Layer 5 of a small transformer language model trained on English Wikipedia (8 layers, counted from 0, width 128).
A neuron adds its activation times its output weights to the MLP's output. To switch it off is to set its activation to zero at one token and run the rest of the model.
A neuron's activation on a vector x is ReLU(gate . x + bias) times (in . x + bias), where the dot is the dot product.

Input weights of the MLP neurons that the questions are about. A number n stands for n times 0.0059.
n15 gate (bias -0.006): 19 -6 -18 40 32 -19 -1 9 -15 -5 -7 -6 -41 3 37 20 37 6 -31 -3 18 -25 45 -7 16 21 47 -32 8 23 -38 -25 18 8 15 14 8 -17 0 -1 -29 7 -12 -26 -21 -8 -17 8 -3 37 18 -28 -6 1 -27 -3 -32 12 -3 -11 33 18 -14 0 14 -23 7 11 -9 3 48 35 -3 -29 -10 -12 -14 -12 37 -26 8 -20 17 -24 -22 -29 -38 -13 -24 -16 54 -30 45 -16 -22 21 -1 -23 10 0 15 -77 27 19 33 8 -18 -6 28 39 12 -16 -20 -16 -16 -9 14 20 12 -18 -10 10 20 -12 -28 8 38 -3
n40 gate (bias -0.023): 14 17 -14 -4 6 -9 -50 -25 4 5 -33 -21 45 9 -17 -6 -7 -46 -45 -21 21 29 -4 27 39 -17 44 -3 18 2 8 -12 1 -5 -5 2 -16 4 34 1 -22 -9 12 24 -1 22 -14 3 31 -13 10 17 3 -38 2 -19 -21 28 -8 44 5 13 -22 -6 58 4 -10 -9 2 45 -60 -44 48 21 2 -22 -13 0 34 7 33 -15 -11 4 -3 14 -17 12 54 33 15 -18 -25 5 14 13 11 -46 -1 -4 -38 -1 17 -14 -1 -23 11 -16 -41 13 -9 9 -11 22 17 -32 -47 -26 26 -33 20 -20 1 14 -61 -16 7 31
n100 gate (bias -0.023): 42 -12 -3 21 -29 -35 -15 11 -20 19 -45 -27 -58 -1 16 -47 51 -15 -18 -23 -45 -12 1 10 -20 8 7 53 -50 -2 25 42 -18 13 3 48 12 14 -42 -7 32 18 4 15 -12 2 -3 32 -18 -22 10 22 13 2 36 16 34 1 4 -39 -10 8 -4 -4 12 27 -24 3 -19 -19 14 25 4 19 -24 18 -31 -12 44 -7 -9 -1 -12 34 -22 26 -3 2 -55 4 -7 -4 18 -39 10 5 7 17 15 24 -5 -18 2 -20 -4 -14 -2 27 2 6 10 -25 -39 5 19 -24 -14 13 -43 1 -1 -29 11 14 18 -3 7 38
n191 gate (bias -0.023): -43 22 -17 23 31 15 -44 14 -2 -46 9 -4 31 3 -18 -12 21 -18 6 73 -12 -34 -36 9 11 7 1 42 35 30 12 -9 -14 26 16 29 18 -28 -30 21 -47 -40 20 -44 -8 15 8 3 30 -6 -8 1 -3 18 29 28 -17 49 -18 17 15 -41 27 -44 0 -16 -53 -15 -5 -30 27 -40 13 -44 -21 -3 10 -8 -42 -4 -27 -35 3 22 -25 21 2 -9 -40 -28 14 17 -8 -15 20 31 4 -4 3 2 5 43 19 -12 57 -34 8 -24 -1 5 42 16 -36 47 13 17 27 20 25 -31 -18 -11 -25 32 8 -10 33 -13
n203 gate (bias -0.028): -20 3 51 -26 -1 -26 20 9 -6 32 27 -17 2 -32 2 42 -17 19 -4 -59 -9 41 -2 -8 21 8 -7 -12 42 15 -34 6 -1 -14 11 17 -5 -9 -1 -9 45 30 12 -4 10 16 0 1 -42 18 -25 -59 -9 5 3 20 -16 -26 -34 13 5 59 -20 8 -10 2 94 47 -32 19 -4 -34 -30 -12 3 36 -1 -14 -3 -4 20 1 3 0 -2 22 -5 10 -5 -2 30 -17 11 -12 -25 -1 -22 -6 1 9 -3 -33 -30 1 1 -1 17 -20 0 16 27 -29 5 -9 -25 8 3 -43 -22 -12 24 23 -33 2 7 18 -3 21
n306 gate (bias -0.008): -28 16 -10 24 -21 -6 -8 26 15 -20 33 7 35 4 17 28 -8 -16 -27 -7 39 10 17 17 -1 15 -9 -13 -61 6 -12 7 18 7 -21 2 4 7 -52 7 34 -60 10 3 -8 -8 -20 31 42 0 -14 -36 2 -21 11 -8 18 20 -55 24 18 -62 22 -1 -41 24 10 18 20 -34 3 -32 21 10 -6 3 -8 29 -37 -24 17 42 -12 19 19 -17 31 -24 35 -7 -6 55 -5 -9 12 49 7 -39 -11 -33 1 8 -11 10 -4 5 1 19 -7 5 -12 -21 25 2 8 11 -20 34 22 -5 25 -4 -35 24 15 -15 15 -33
n312 gate (bias -0.014): -8 65 -46 -24 -4 2 18 7 15 1 6 -7 15 40 -39 8 -18 -8 -27 -3 -23 8 -8 -45 -39 -55 -1 14 44 -10 5 -23 4 -48 5 -29 18 24 -25 1 -22 16 65 -4 -33 -50 39 13 20 -9 -35 -2 26 -13 -10 17 9 8 31 6 -56 13 14 -21 9 21 -1 -19 -8 -23 -10 -1 -13 0 -8 -3 -17 6 -8 3 8 3 34 19 -17 25 -21 -12 -21 8 3 1 -22 1 -8 9 26 27 -13 1 22 2 -1 28 -28 12 14 -28 1 23 23 14 49 -19 -27 6 -9 -19 -30 -13 10 -13 1 43 -5 -8 64 13
n15 in (bias 0.003): -11 -3 -27 26 22 70 19 -4 8 -6 -23 -5 5 9 42 -3 -37 52 -1 -1 7 -34 -23 24 -15 -25 28 -10 5 11 17 -25 9 -19 -6 3 -5 -32 -2 29 28 6 4 -11 66 -8 -15 5 -26 -38 -22 38 -5 -26 11 35 -6 -20 -5 6 13 -25 -12 -2 24 -15 6 -18 9 18 -23 -8 18 -15 -30 -20 -29 -24 -8 4 -15 43 -27 -17 16 -14 6 -6 -6 12 35 -14 -15 -16 17 -16 -4 -8 -21 -10 22 2 -30 34 -32 -5 -3 34 10 30 32 20 -34 2 -22 15 10 17 -36 -7 2 -12 -21 28 3 -45 33 -15
n40 in (bias 0.002): -19 -32 25 15 11 -43 6 -26 23 29 -17 5 -18 -28 14 17 -45 -20 -12 6 4 -17 42 -3 -56 -35 43 -5 34 27 -11 9 9 4 1 -1 1 -14 48 63 -16 -1 5 -4 13 4 6 -43 -14 6 -8 -1 18 16 3 1 14 -32 -3 -11 -20 -21 15 -12 22 5 11 -14 25 14 -30 -9 11 -8 17 11 -36 -21 -4 -23 -13 -70 52 -47 17 10 17 -15 10 10 31 -2 14 0 -23 3 22 -33 3 -8 7 -16 9 -5 -18 -15 69 46 1 8 14 -45 23 29 3 -22 -5 -2 8 42 32 -28 6 11 -15 -2 -24 4
n100 in (bias 0.005): -17 -32 -16 -12 15 22 26 -16 -11 12 -7 -3 34 43 -6 -17 -14 16 -4 -42 -25 4 -18 34 -1 -1 -37 16 36 -8 1 5 15 41 -19 -8 -9 56 -6 25 2 -7 13 -8 22 54 -19 50 27 19 38 1 9 7 -14 0 -15 -17 -24 -20 18 -21 38 -3 11 -7 5 -31 25 -4 0 -4 6 14 21 15 -3 -27 1 3 -21 -17 -44 42 -26 6 6 1 43 -6 8 11 19 -40 28 7 -64 -34 -16 1 11 43 -9 3 -27 12 -25 -1 -29 -11 -29 -8 3 -40 -7 1 62 0 -34 -18 -14 16 26 9 -23 16 -49 13
n191 in (bias -0.008): 61 -33 36 -33 -23 -19 38 12 -4 16 -18 10 20 33 -5 -42 10 17 35 -34 43 6 -4 1 66 40 -18 6 1 -5 -12 -44 1 -3 -11 -17 20 13 -3 -3 -21 11 -25 -40 -31 7 -12 41 7 24 -6 -25 20 -17 25 1 29 10 -22 56 3 41 -22 7 34 9 -13 -21 -27 -14 -43 48 14 11 14 -9 -13 2 20 -24 1 -28 -37 -17 -24 36 -3 -8 -1 -31 5 -24 -21 16 -45 18 -16 -16 14 12 3 -20 1 -28 -32 56 11 -22 -10 16 1 -2 -1 24 1 22 24 27 -13 -6 13 10 17 -18 4 -34 -24 -17
n203 in (bias -0.019): -29 -12 -19 -3 -35 8 7 23 18 -5 -21 12 -20 39 -21 -8 -4 -7 -29 -15 -37 -1 3 26 14 35 -16 -1 -38 14 1 -17 -31 1 -18 63 -9 28 14 -8 37 36 9 -17 -50 -11 -20 -12 7 4 15 17 -31 -4 -19 -27 14 22 -22 2 -16 23 8 -3 -14 -28 12 -9 -10 -4 -28 37 16 -71 -3 29 34 -16 19 5 22 -12 -15 8 4 -2 17 7 25 -5 -39 -16 36 22 37 -17 22 -7 -4 18 -13 -11 5 18 6 -16 3 -16 -35 -5 8 -10 -5 37 39 13 -7 9 26 1 17 -7 5 -11 2 -53 -39 -1
n306 in (bias -0.002): 0 -27 5 -7 -13 -21 29 -12 -21 15 25 -17 34 -8 12 -5 -10 16 -12 -20 -23 4 53 -37 46 13 -35 -10 -23 11 5 15 20 -28 -4 -20 -28 -12 3 27 -24 3 -31 3 -38 -36 -30 16 19 -14 28 17 4 -26 1 38 9 -28 17 -35 -29 -31 26 17 -8 40 -12 -9 -23 -5 7 -34 35 -7 3 -3 -1 2 5 23 24 11 -15 2 46 26 -5 -7 -23 -3 -23 8 23 4 1 -8 1 -40 21 9 52 25 3 8 -11 29 -13 26 22 -10 -12 -9 7 1 5 -25 5 30 -3 4 -22 -4 -64 20 46 31 11 10
n312 in (bias -0.010): 12 -18 -15 7 38 10 -9 3 17 -18 16 -9 24 -6 -4 13 4 1 33 28 -11 53 1 4 10 10 1 -3 1 51 -20 -14 3 10 -76 6 14 -38 49 -31 37 14 -5 18 -12 -9 -11 17 -10 -21 -1 -29 -5 -9 -13 26 12 8 -20 -16 -14 -2 -33 -9 46 -17 29 5 -9 8 5 -24 -17 -45 11 -32 -18 11 -18 5 -3 -20 -8 -33 12 15 7 22 23 15 1 32 -17 -29 6 -34 -24 -5 17 -46 67 -12 10 22 -4 -19 19 -11 -38 30 14 -25 -21 17 -57 -4 36 22 22 27 -54 -10 -1 -35 27 -23 37 -2

Output weights of the MLP neurons that the questions are about. A number n stands for n times 0.005.
n15: 0 6 -24 14 -4 10 9 23 25 13 -10 -12 -35 10 -46 -20 -22 1 -18 13 -3 -17 3 39 -21 -15 -2 12 19 19 30 20 -22 19 3 -4 -21 3 -32 -3 -43 -63 12 -10 -4 47 38 -20 -37 -35 78 6 -36 1 -15 -37 31 4 -10 -8 -4 -23 -1 21 5 -26 -2 -32 14 -10 24 -3 23 19 27 -11 -12 16 7 -31 13 6 -8 24 -14 10 24 -7 -54 -24 10 -3 -8 -6 -10 -6 1 -8 22 -1 26 -37 40 42 10 -18 17 24 23 32 17 -7 32 2 20 -29 -20 -29 -14 -9 12 14 21 48 11 -33 5 -23
n40: 14 -20 31 -40 20 25 -9 11 61 -24 -11 36 48 18 19 -5 -27 10 -6 -8 33 39 4 12 7 37 -10 29 -17 -46 -5 -32 -8 5 -14 31 14 23 -31 -2 24 -22 5 -32 -22 24 -24 23 3 0 4 -51 9 12 -31 42 -55 -70 6 44 -14 -8 -49 14 10 24 -10 -15 -31 30 -2 -4 28 18 28 -32 9 -5 17 12 -4 1 -11 7 -2 -18 -13 7 28 -9 0 4 9 10 25 -1 23 7 -10 16 -27 -59 -27 20 3 -37 -35 -10 -7 2 -4 -3 -23 -5 13 -56 13 45 -15 -47 64 6 -30 -24 25 12 19 -1
n100: -47 18 -42 -9 3 25 3 -28 20 32 -12 3 -12 -12 12 -3 15 -38 -8 -21 1 41 0 -22 -8 -21 12 -16 14 -16 1 29 -14 -4 -6 4 27 -3 -4 -14 -48 -3 16 14 52 -3 3 -58 -10 20 3 31 -3 15 -14 29 -18 -4 11 -26 -1 -19 -57 4 45 -6 -32 6 19 24 -3 13 19 31 39 37 24 -16 -37 -12 53 21 31 -12 9 14 -27 -26 25 1 28 -2 3 12 -9 12 25 38 -18 30 -7 -20 -66 2 2 -50 -9 -47 -25 -17 -3 -20 39 1 7 12 48 10 17 33 -7 -20 -15 -17 -29 1 1 -1
n191: 15 5 -6 6 7 -31 -18 95 -12 -10 -13 -36 62 31 33 -15 -37 -29 -4 42 -19 -39 60 29 17 4 -18 38 -36 18 -21 -14 45 35 -47 -16 -10 -11 -32 -31 -21 9 -9 -2 6 37 35 -16 -14 6 -3 -19 -12 3 10 -23 36 -7 -5 -29 -10 21 10 -1 37 3 -23 2 -5 -19 4 31 20 -17 -23 -56 7 -29 24 9 23 9 9 -27 -16 -23 51 -20 -6 -22 14 16 -40 -7 -26 14 13 9 -32 -11 0 19 2 23 6 33 5 21 -32 -29 -4 -10 -17 -48 2 2 -11 38 -44 -1 46 41 -3 35 27 16 -14 -24
n203: -21 31 -12 34 8 -9 27 2 8 39 12 -6 -36 46 -11 -2 16 -20 -28 -12 14 34 24 -45 -35 8 32 -36 -1 14 -30 1 24 -17 14 18 -5 1 -32 -6 16 -4 -2 36 -37 -33 -13 52 -29 -23 33 37 6 3 -24 -17 -13 4 -11 -48 -10 -10 1 15 2 29 35 41 -5 -32 25 -19 2 24 -12 34 -11 -35 -7 12 11 -8 -7 13 48 27 41 -15 1 -35 -7 19 3 7 -15 -3 20 -20 -16 19 14 36 -8 38 -4 -18 30 -12 5 8 -25 -34 23 4 -5 -11 -19 -55 -12 -9 24 2 -20 -29 -41 -16 -30 -5
n306: 28 28 -24 19 -19 -56 -15 4 -12 32 5 26 -16 38 22 -7 -26 4 4 0 37 20 30 39 4 4 -18 -9 2 39 -32 -44 19 -17 6 14 18 15 23 14 6 0 -37 -15 26 -24 -37 24 -6 -37 -5 -14 3 -20 -43 19 13 23 3 -29 -17 -32 -7 -25 -35 -9 -22 3 13 34 -32 -32 3 81 -1 25 -13 17 -33 12 5 -20 25 3 32 -38 -3 4 -33 3 -3 12 20 16 8 -1 -8 6 10 -20 4 31 55 -12 -36 5 -9 41 -15 -8 -15 21 36 11 -11 39 -11 5 -19 1 40 4 22 -51 -23 -18 -22 -27
n312: 9 -5 -8 -28 61 10 6 -3 -3 7 -33 -33 -12 11 -33 -8 37 15 -30 16 18 12 5 -1 25 52 -18 -14 19 4 -46 -2 -18 9 -35 10 19 -6 42 25 -7 -8 -9 -1 7 -18 -15 16 23 -4 -12 -30 44 7 13 18 11 14 -11 -17 -4 7 14 6 -38 -9 17 16 -2 45 4 -14 -1 -34 6 -41 -10 27 -27 -16 -4 28 -25 46 19 18 -58 -9 26 -6 -10 -6 -19 -9 55 -5 -55 3 3 14 -1 -9 2 -4 16 -25 46 -15 7 -34 -29 26 -7 -9 -3 4 6 13 -15 1 -57 -13 30 24 -12 27 17 -7

Each question names a token from some text and the token that comes next. It shows the vector x that enters the MLP there. A number n stands for n times 0.039.

Then comes g, the gradient of the next token's log-probability with respect to the MLP's output, scaled to length 1. A neuron's effect is roughly proportional to its activation times (output weights . g). A number n stands for n times 0.0036.

" |", then " 1"
x: -14 8 -38 -24 -7 -6 -28 -1 2 -9 -43 29 -18 12 -27 -29 -12 24 19 53 -4 -4 6 -10 -9 16 -6 6 25 52 0 21 -52 9 -5 -25 -11 -25 12 3 -2 31 -38 33 -3 -12 -25 9 -29 -18 -31 29 1 -25 -10 22 -20 38 16 24 40 16 21 11 -16 19 2 20 8 13 31 2 -27 12 8 0 -18 40 8 0 -20 -7 -35 -11 -4 -47 -3 -10 -12 31 -11 -9 -21 18 25 -4 -19 13 -40 -3 -36 -27 18 47 18 -2 -17 29 24 26 20 -20 -13 -35 -35 -21 76 -12 18 30 25 5 -24 31 15 -25 5 -35
g: 11 17 31 7 -38 18 3 1 -17 -6 48 -38 -18 -24 -6 -31 2 9 -30 -3 6 -11 -1 -27 30 48 3 67 18 3 -11 -6 -4 -2 -11 1 70 1 25 23 33 -38 -18 28 -50 -21 -32 11 38 2 53 11 15 14 -1 36 -12 19 17 0 -56 -25 3 31 8 5 22 28 -42 -23 7 -34 33 -29 -4 -39 4 -5 -12 -27 2 -8 17 -24 -35 24 -12 7 -7 18 29 28 -30 -23 34 18 32 -11 -39 -7 -27 10 -35 16 9 16 31 -7 30 -40 -13 1 -3 -5 -41 -35 3 14 -13 -3 -17 -22 25 0 -26 -18 3 25
Which neuron, switched off, raises the next token's probability most? n15

"u", then "k"
x: -21 -8 -21 3 -16 29 7 -25 35 34 30 -6 16 1 -41 6 -21 34 32 19 -21 14 -10 -6 37 11 -12 -9 -24 7 5 -36 4 13 43 20 -43 -2 -30 -16 16 -17 0 41 -35 -27 -9 8 -44 26 -14 32 9 56 9 -9 -9 5 29 -17 -1 58 23 18 -45 -5 68 6 -28 2 1 -13 14 -33 -7 -27 3 40 -37 8 11 1 -10 -14 -8 -4 21 22 19 13 5 25 20 11 -49 -18 1 -6 34 -15 -10 -3 -3 15 -1 2 10 20 -9 26 -15 -37 13 -24 -42 5 40 -35 17 15 4 -15 -31 -26 -17 -33 -27 -31
g: 24 -15 24 18 40 24 -7 -16 -1 25 -1 -23 -8 1 -21 0 30 31 5 22 -22 16 9 -16 3 0 14 -18 -44 -59 -55 -15 -3 10 17 16 19 -44 7 4 -25 -10 32 -13 -53 -29 21 1 -15 -7 27 45 41 20 -7 -10 7 -7 11 20 -6 -43 -10 35 -6 0 -33 12 -12 31 -41 21 23 22 65 50 -2 -30 -13 3 -34 22 50 -49 23 -7 11 -34 -6 -56 30 -40 45 -17 22 -7 -11 -2 -15 -16 24 -1 -18 -7 -20 -27 6 0 12 -49 -15 -1 0 0 2 5 20 13 -20 17 -34 -10 2 -1 12 33 35 5
Which neuron, switched off, lowers the next token's probability most? n203

"o", then "-"
x: 1 1 -29 -8 -13 23 13 -13 27 67 17 14 3 0 -15 -49 5 -14 -3 34 -10 13 1 -29 -11 6 32 -8 -23 13 29 -9 12 8 19 27 -13 -48 -21 -6 -43 9 3 29 8 15 -7 3 -42 -34 37 15 -10 -4 -8 -7 -51 -11 33 -28 -13 11 39 35 10 20 46 -28 -30 -2 42 22 4 -6 31 -1 -19 2 0 3 33 -16 34 -7 -45 -33 -10 -10 -31 -15 -6 -27 26 41 -29 16 7 25 -21 -34 -60 7 34 28 3 -9 -2 10 23 39 29 21 -14 -37 -39 -12 12 -6 -23 -4 15 3 -24 -21 -25 9 8 15
g: -23 24 -3 36 -18 12 30 28 -10 10 -13 26 15 8 -14 26 -27 -8 13 -61 11 -10 7 -8 13 34 -18 9 7 27 -22 32 28 5 1 43 -22 33 32 -55 42 -7 -15 37 -44 3 -20 -1 -50 -35 -3 0 -33 15 32 -18 20 -20 -16 47 39 12 -11 -45 16 -9 6 -2 13 -13 2 9 6 39 -13 4 26 -5 -18 -25 -16 -12 35 -8 -18 -35 -3 50 6 31 -36 30 -10 -5 -32 24 -13 21 3 27 24 -28 -19 -1 16 23 14 -3 -26 -7 3 3 -48 -42 -9 -15 25 -11 -67 -27 5 -1 -6 2 2 -42 42 -9
Which neuron, switched off, lowers the next token's probability most? n312

"e", then "li"
x: -11 12 -15 -7 -42 17 -15 -42 48 41 44 22 18 13 18 -12 4 44 3 -7 -18 14 -7 12 26 20 5 21 8 -7 28 7 -9 17 64 -19 -42 6 -26 -56 8 -3 -3 36 -28 7 -25 36 0 -13 -10 19 -7 39 39 -6 -4 -9 52 -29 -27 32 -1 47 -17 27 17 27 0 6 -18 7 -3 23 -17 -10 -27 9 -36 -18 1 -5 25 -17 -8 -2 15 4 7 18 11 38 15 6 -8 -18 -24 3 -26 -37 4 -31 10 0 7 28 11 -7 23 9 -40 -6 -15 -48 -55 7 5 -42 15 14 -18 -22 1 -17 -23 -23 -41 -40
g: -17 13 24 32 7 54 10 -34 -59 4 -31 -27 12 -37 3 -19 -13 50 -6 8 -16 -23 -23 -12 -15 12 12 -32 -18 -15 -13 -10 -15 32 19 -1 26 -52 7 -11 47 24 7 13 -22 -27 9 36 -18 -25 -14 -5 33 20 7 -39 -32 -1 9 -17 7 -27 22 -7 4 8 -26 -32 -14 -16 -3 23 -18 0 59 27 -17 18 -20 2 48 -8 -6 16 48 17 44 -54 -14 -19 46 27 -21 30 43 16 -17 -46 -6 -11 -34 -1 -8 33 1 -6 -16 -7 41 -39 10 2 -13 22 18 30 0 14 7 34 7 -31 -17 -9 -12 0 -10 29
Which neuron, switched off, raises the next token's probability most? n203

" 11", then " &"
x: -20 -43 -33 -7 -43 0 -25 -21 57 47 -10 43 22 25 -10 -49 18 -3 -11 -20 -4 -19 -3 -19 -8 5 25 0 32 -12 21 -8 -23 3 25 -31 -20 32 -2 -34 -9 11 0 2 -10 -4 -25 -26 -6 25 -14 3 25 -10 24 -23 1 33 23 -7 15 -6 53 13 -14 5 41 21 -13 -18 -30 10 12 13 11 19 -41 42 -26 1 -7 20 -9 16 23 6 23 -11 -14 21 -40 -11 18 23 -6 -10 -4 -8 -22 -13 -11 -17 48 11 7 -11 -21 17 14 32 9 25 8 -65 -27 16 18 -29 -12 74 -5 6 -15 -18 -13 -26 9 -31
g: -2 -18 -25 -20 -34 12 -23 -9 -7 -41 28 27 -16 -64 10 -15 21 44 -11 -14 8 28 9 2 8 -2 16 1 18 8 20 48 50 31 -28 -16 45 -24 -5 -8 -10 -36 -24 29 14 16 75 -21 -40 -8 12 13 -39 45 -35 9 -24 -35 -11 -4 0 5 -14 2 -4 4 -6 7 -10 -53 31 -36 -11 25 -14 -1 -25 -7 27 -19 35 -30 -19 25 29 -28 27 -15 -18 3 17 22 17 2 11 15 -6 6 5 -17 -20 10 -36 29 4 37 -30 -11 18 40 8 12 -26 32 21 -24 -16 -29 -19 52 -13 -19 -19 27 31 -29 3 8
Which neuron, switched off, lowers the next token's probability most? n312

"k", then "ha"
x: -18 -21 -18 -21 4 16 -28 -16 -4 -17 -24 1 13 -18 -50 -25 6 -23 -21 33 -1 -19 5 -13 -18 40 45 -32 -31 4 -5 -6 -68 10 -12 -15 17 4 7 19 -1 32 -6 25 -38 -6 1 -24 -40 -11 -14 22 25 12 7 -4 14 37 40 15 -4 48 56 10 29 3 2 23 -17 2 31 10 8 28 0 6 -9 46 -37 27 17 9 -19 19 15 -2 8 -23 -27 27 13 -24 13 -1 18 -15 -7 27 -29 -48 21 -31 1 19 24 24 22 35 21 32 18 -39 0 -52 -16 -14 9 -20 -10 41 -25 -32 -19 8 15 -4 -31 -25
g: -18 -24 -4 -9 -14 -34 -49 25 50 -16 22 -9 -26 -7 -43 28 -18 31 27 -8 -24 8 -11 20 52 20 -5 18 -40 -4 -23 10 11 -23 11 -9 -28 8 33 -13 -2 9 -9 -27 11 23 -5 -18 -37 -11 -6 11 -9 -22 21 -37 -13 12 0 43 2 -7 18 3 35 23 12 -35 -48 -15 45 31 6 5 27 -18 3 22 35 -24 5 9 30 -46 48 -1 38 37 15 27 19 5 17 -20 0 -6 23 6 -31 -4 -11 -1 -22 -9 35 26 1 -35 -37 -23 -31 22 -11 -45 20 50 -30 4 27 -27 -7 -18 -59 -20 25 4 37 -6
Which neuron, switched off, raises the next token's probability most? n312

"iv", then " ("
x: -28 -7 -52 -16 4 -33 -9 -12 -16 -2 29 -14 20 -15 -9 -28 -6 21 -35 30 16 -33 20 -38 6 2 12 11 -13 22 12 -4 -24 11 45 4 -58 12 18 19 -37 13 9 31 -4 2 7 -32 -12 26 -4 10 -14 -24 -12 17 -17 21 43 -6 -2 -13 32 49 23 -3 -2 12 -32 28 37 -2 -8 21 15 -9 -37 62 -24 18 24 11 -35 -1 22 0 6 26 22 -1 -5 9 8 49 -2 13 -19 -9 -42 -42 -2 -17 -7 -1 18 4 -4 -18 -39 28 8 -13 -11 -37 -44 -10 68 -28 19 26 -7 12 -44 32 10 -10 -3 -8
g: 17 8 4 36 -37 -31 -29 -5 39 -14 25 -36 -15 19 -10 5 4 18 20 3 -33 -6 3 56 -8 19 22 24 18 27 -10 20 -15 0 12 2 -34 15 3 -5 30 -33 16 -45 -30 -30 -41 -18 28 -2 -33 22 -23 -10 25 72 -43 -29 1 -3 19 45 -27 12 -23 -23 34 10 25 -18 -33 -16 -4 31 -29 -42 22 11 9 34 -15 12 22 -3 -18 4 -22 19 -28 39 -34 -7 5 -43 2 0 47 23 9 40 -4 -3 49 -7 20 6 8 -15 -25 25 -28 11 -21 9 20 -26 20 -8 23 -19 -33 -15 -11 -33 15 -35 -20 24
Which neuron, switched off, lowers the next token's probability most? n191

"ke", then " Th"
x: -35 -18 -18 27 -7 20 -17 -25 9 6 37 5 -6 2 -5 -11 3 -17 -33 33 -1 -5 -29 3 -23 30 20 28 11 -16 17 24 -34 0 34 2 -12 -4 2 -35 -9 44 21 10 -31 13 -32 43 -21 -3 20 9 1 77 41 -6 -3 27 13 20 -33 26 47 30 14 -16 -6 -5 -36 2 -26 -31 -29 -1 -1 -10 -12 43 -12 -7 -33 3 16 29 14 -9 37 3 24 -22 4 -2 4 21 6 -16 -22 -13 -5 -6 -22 18 -18 31 -6 28 -18 -27 10 42 -53 -8 14 -53 -34 -3 13 -40 22 31 -27 -24 -1 30 -25 -23 8 -32
g: 12 -14 -3 -8 -2 11 -26 -10 -7 -9 25 15 16 32 61 -11 8 -37 -11 38 -17 29 22 -2 -20 41 11 -13 0 -8 34 -2 54 -23 -11 -28 -8 -76 -27 -16 -1 -14 -2 16 -33 -10 26 1 22 -12 22 -19 -50 -4 -33 -2 12 -18 -24 -9 52 -13 -41 -16 -20 -30 20 -4 -22 -40 9 -21 -8 -11 -17 -4 13 4 54 -14 51 10 -15 -10 -43 -11 10 -20 -4 0 32 2 -23 -14 -7 -13 3 3 21 2 -11 -19 3 53 28 30 -33 19 37 -43 17 41 -8 7 -17 4 41 -2 -31 -15 -19 33 18 35 37 12 -6 39
Which neuron, switched off, raises the next token's probability most? n191

"\"", then ","
x: 10 -24 -6 7 -36 -28 -12 -4 28 18 -28 46 -2 11 -6 7 -12 -7 16 17 37 -39 13 15 22 -25 51 12 8 9 21 -13 -12 35 38 -11 9 21 -4 -28 -24 -20 -15 16 14 1 -7 12 -7 -4 -1 29 0 4 19 -26 -11 5 51 -3 4 53 34 22 -41 11 7 -15 -40 -32 -12 25 15 19 20 -28 -14 48 -10 -12 -15 -21 8 -19 -18 2 0 26 -1 23 -20 0 30 -49 -16 -55 -14 3 -24 37 -22 5 27 -8 10 15 -32 12 22 39 -21 2 -32 -30 -15 -52 31 34 3 15 2 -18 -22 -56 18 -31 0 -24
g: 53 -21 4 34 21 -2 -14 3 -13 38 -12 10 2 92 11 -23 -28 1 -32 -8 -3 -7 -17 -35 -11 -21 9 12 -39 -10 -16 -43 19 -11 -4 -40 -5 35 15 -9 2 -32 8 41 -17 11 -25 -24 39 4 -9 -14 -8 27 7 -11 -12 -29 -30 27 -30 -21 5 17 6 -6 -17 17 5 22 49 30 15 -26 -32 -17 3 -20 2 12 -29 17 -2 -39 43 35 -15 28 14 15 -47 -13 5 27 -47 -6 32 34 3 26 2 4 -19 -20 -4 65 -32 5 -4 46 -32 7 -13 9 -21 17 3 3 22 -20 -16 30 5 -7 -12 23 15 -44
Which neuron, switched off, lowers the next token's probability most? n15

"b", then " Ca"
x: -1 1 -15 -19 -39 27 -41 9 -18 -7 9 5 11 -9 4 -39 20 33 -9 17 12 -22 5 -4 2 -11 24 -22 -7 26 43 15 2 34 -5 -16 6 -28 53 -3 -6 0 1 35 -20 26 -38 42 -38 28 46 1 4 29 -27 -29 -20 14 21 -43 -18 -25 5 25 -18 17 22 -21 -18 11 3 -45 26 -27 -22 -35 -56 27 7 23 23 67 26 6 7 38 -16 -25 19 20 -2 19 31 9 -18 -12 -25 -42 -14 29 -15 -14 34 -12 34 25 -5 -10 4 -14 -25 -10 24 -45 -17 24 23 -18 8 16 -32 -16 -22 -20 6 -4 -10 6
g: -12 3 6 -1 -39 -18 5 -10 33 -24 17 -2 3 34 -7 12 -16 -9 -22 -12 46 -6 -36 23 19 -31 -14 39 19 34 16 -6 -38 7 -42 -8 12 21 -16 -16 29 22 -17 7 -13 19 12 42 -12 -53 -34 -20 3 -9 -71 65 26 -38 4 -43 6 -1 -53 -36 3 30 15 41 -12 -20 -35 16 10 -11 -11 37 33 46 -21 -4 3 -35 -19 -57 9 11 -19 25 19 3 -21 -2 -14 43 -6 11 15 0 38 27 -6 14 -22 49 11 18 -10 5 11 -33 4 34 -11 13 4 -17 -4 1 -6 19 -15 -16 -6 -29 25 3 -6 25
Which neuron, switched off, raises the next token's probability most? n40

"ch", then "mi"
x: -27 14 -12 -37 -26 12 -39 -38 5 -25 28 14 -4 -34 -44 -27 8 -27 -26 33 7 -3 29 -23 26 26 35 -1 -38 22 28 -19 -51 14 7 -6 -3 -39 4 -14 7 -38 5 -7 -25 11 3 -7 -35 -17 18 24 -29 40 2 -21 37 4 66 14 -16 9 44 -1 14 49 -2 -3 -34 22 20 0 -5 1 -45 -4 -22 6 -45 2 -10 20 -10 18 39 -17 24 1 11 16 34 -28 2 -24 0 -11 -17 -7 -17 -5 -19 36 11 5 50 5 -4 36 -11 36 -1 -3 14 -34 1 -19 40 -12 30 21 5 -6 -8 11 17 -24 6 5
g: -47 -17 -8 -1 -26 30 0 -4 2 11 38 -15 37 15 -6 -10 -3 22 3 -6 -2 27 -30 -10 -5 -33 18 -65 -8 -35 23 50 -25 -8 24 23 -1 -1 19 -49 -18 1 58 -9 -9 -30 -6 16 -1 8 -8 14 35 -26 -32 36 4 -25 -18 19 8 -32 -21 11 -27 13 15 11 40 19 36 9 14 0 28 2 31 29 -12 -42 5 -70 11 -21 16 -23 26 -21 -30 24 8 -17 4 5 -5 28 -23 -46 35 -37 -33 42 -3 -4 24 -15 29 -40 -19 -11 -26 -15 5 9 18 -25 -7 50 -5 11 -22 11 22 -6 -17 28 38 29
Which neuron, switched off, lowers the next token's probability most? n191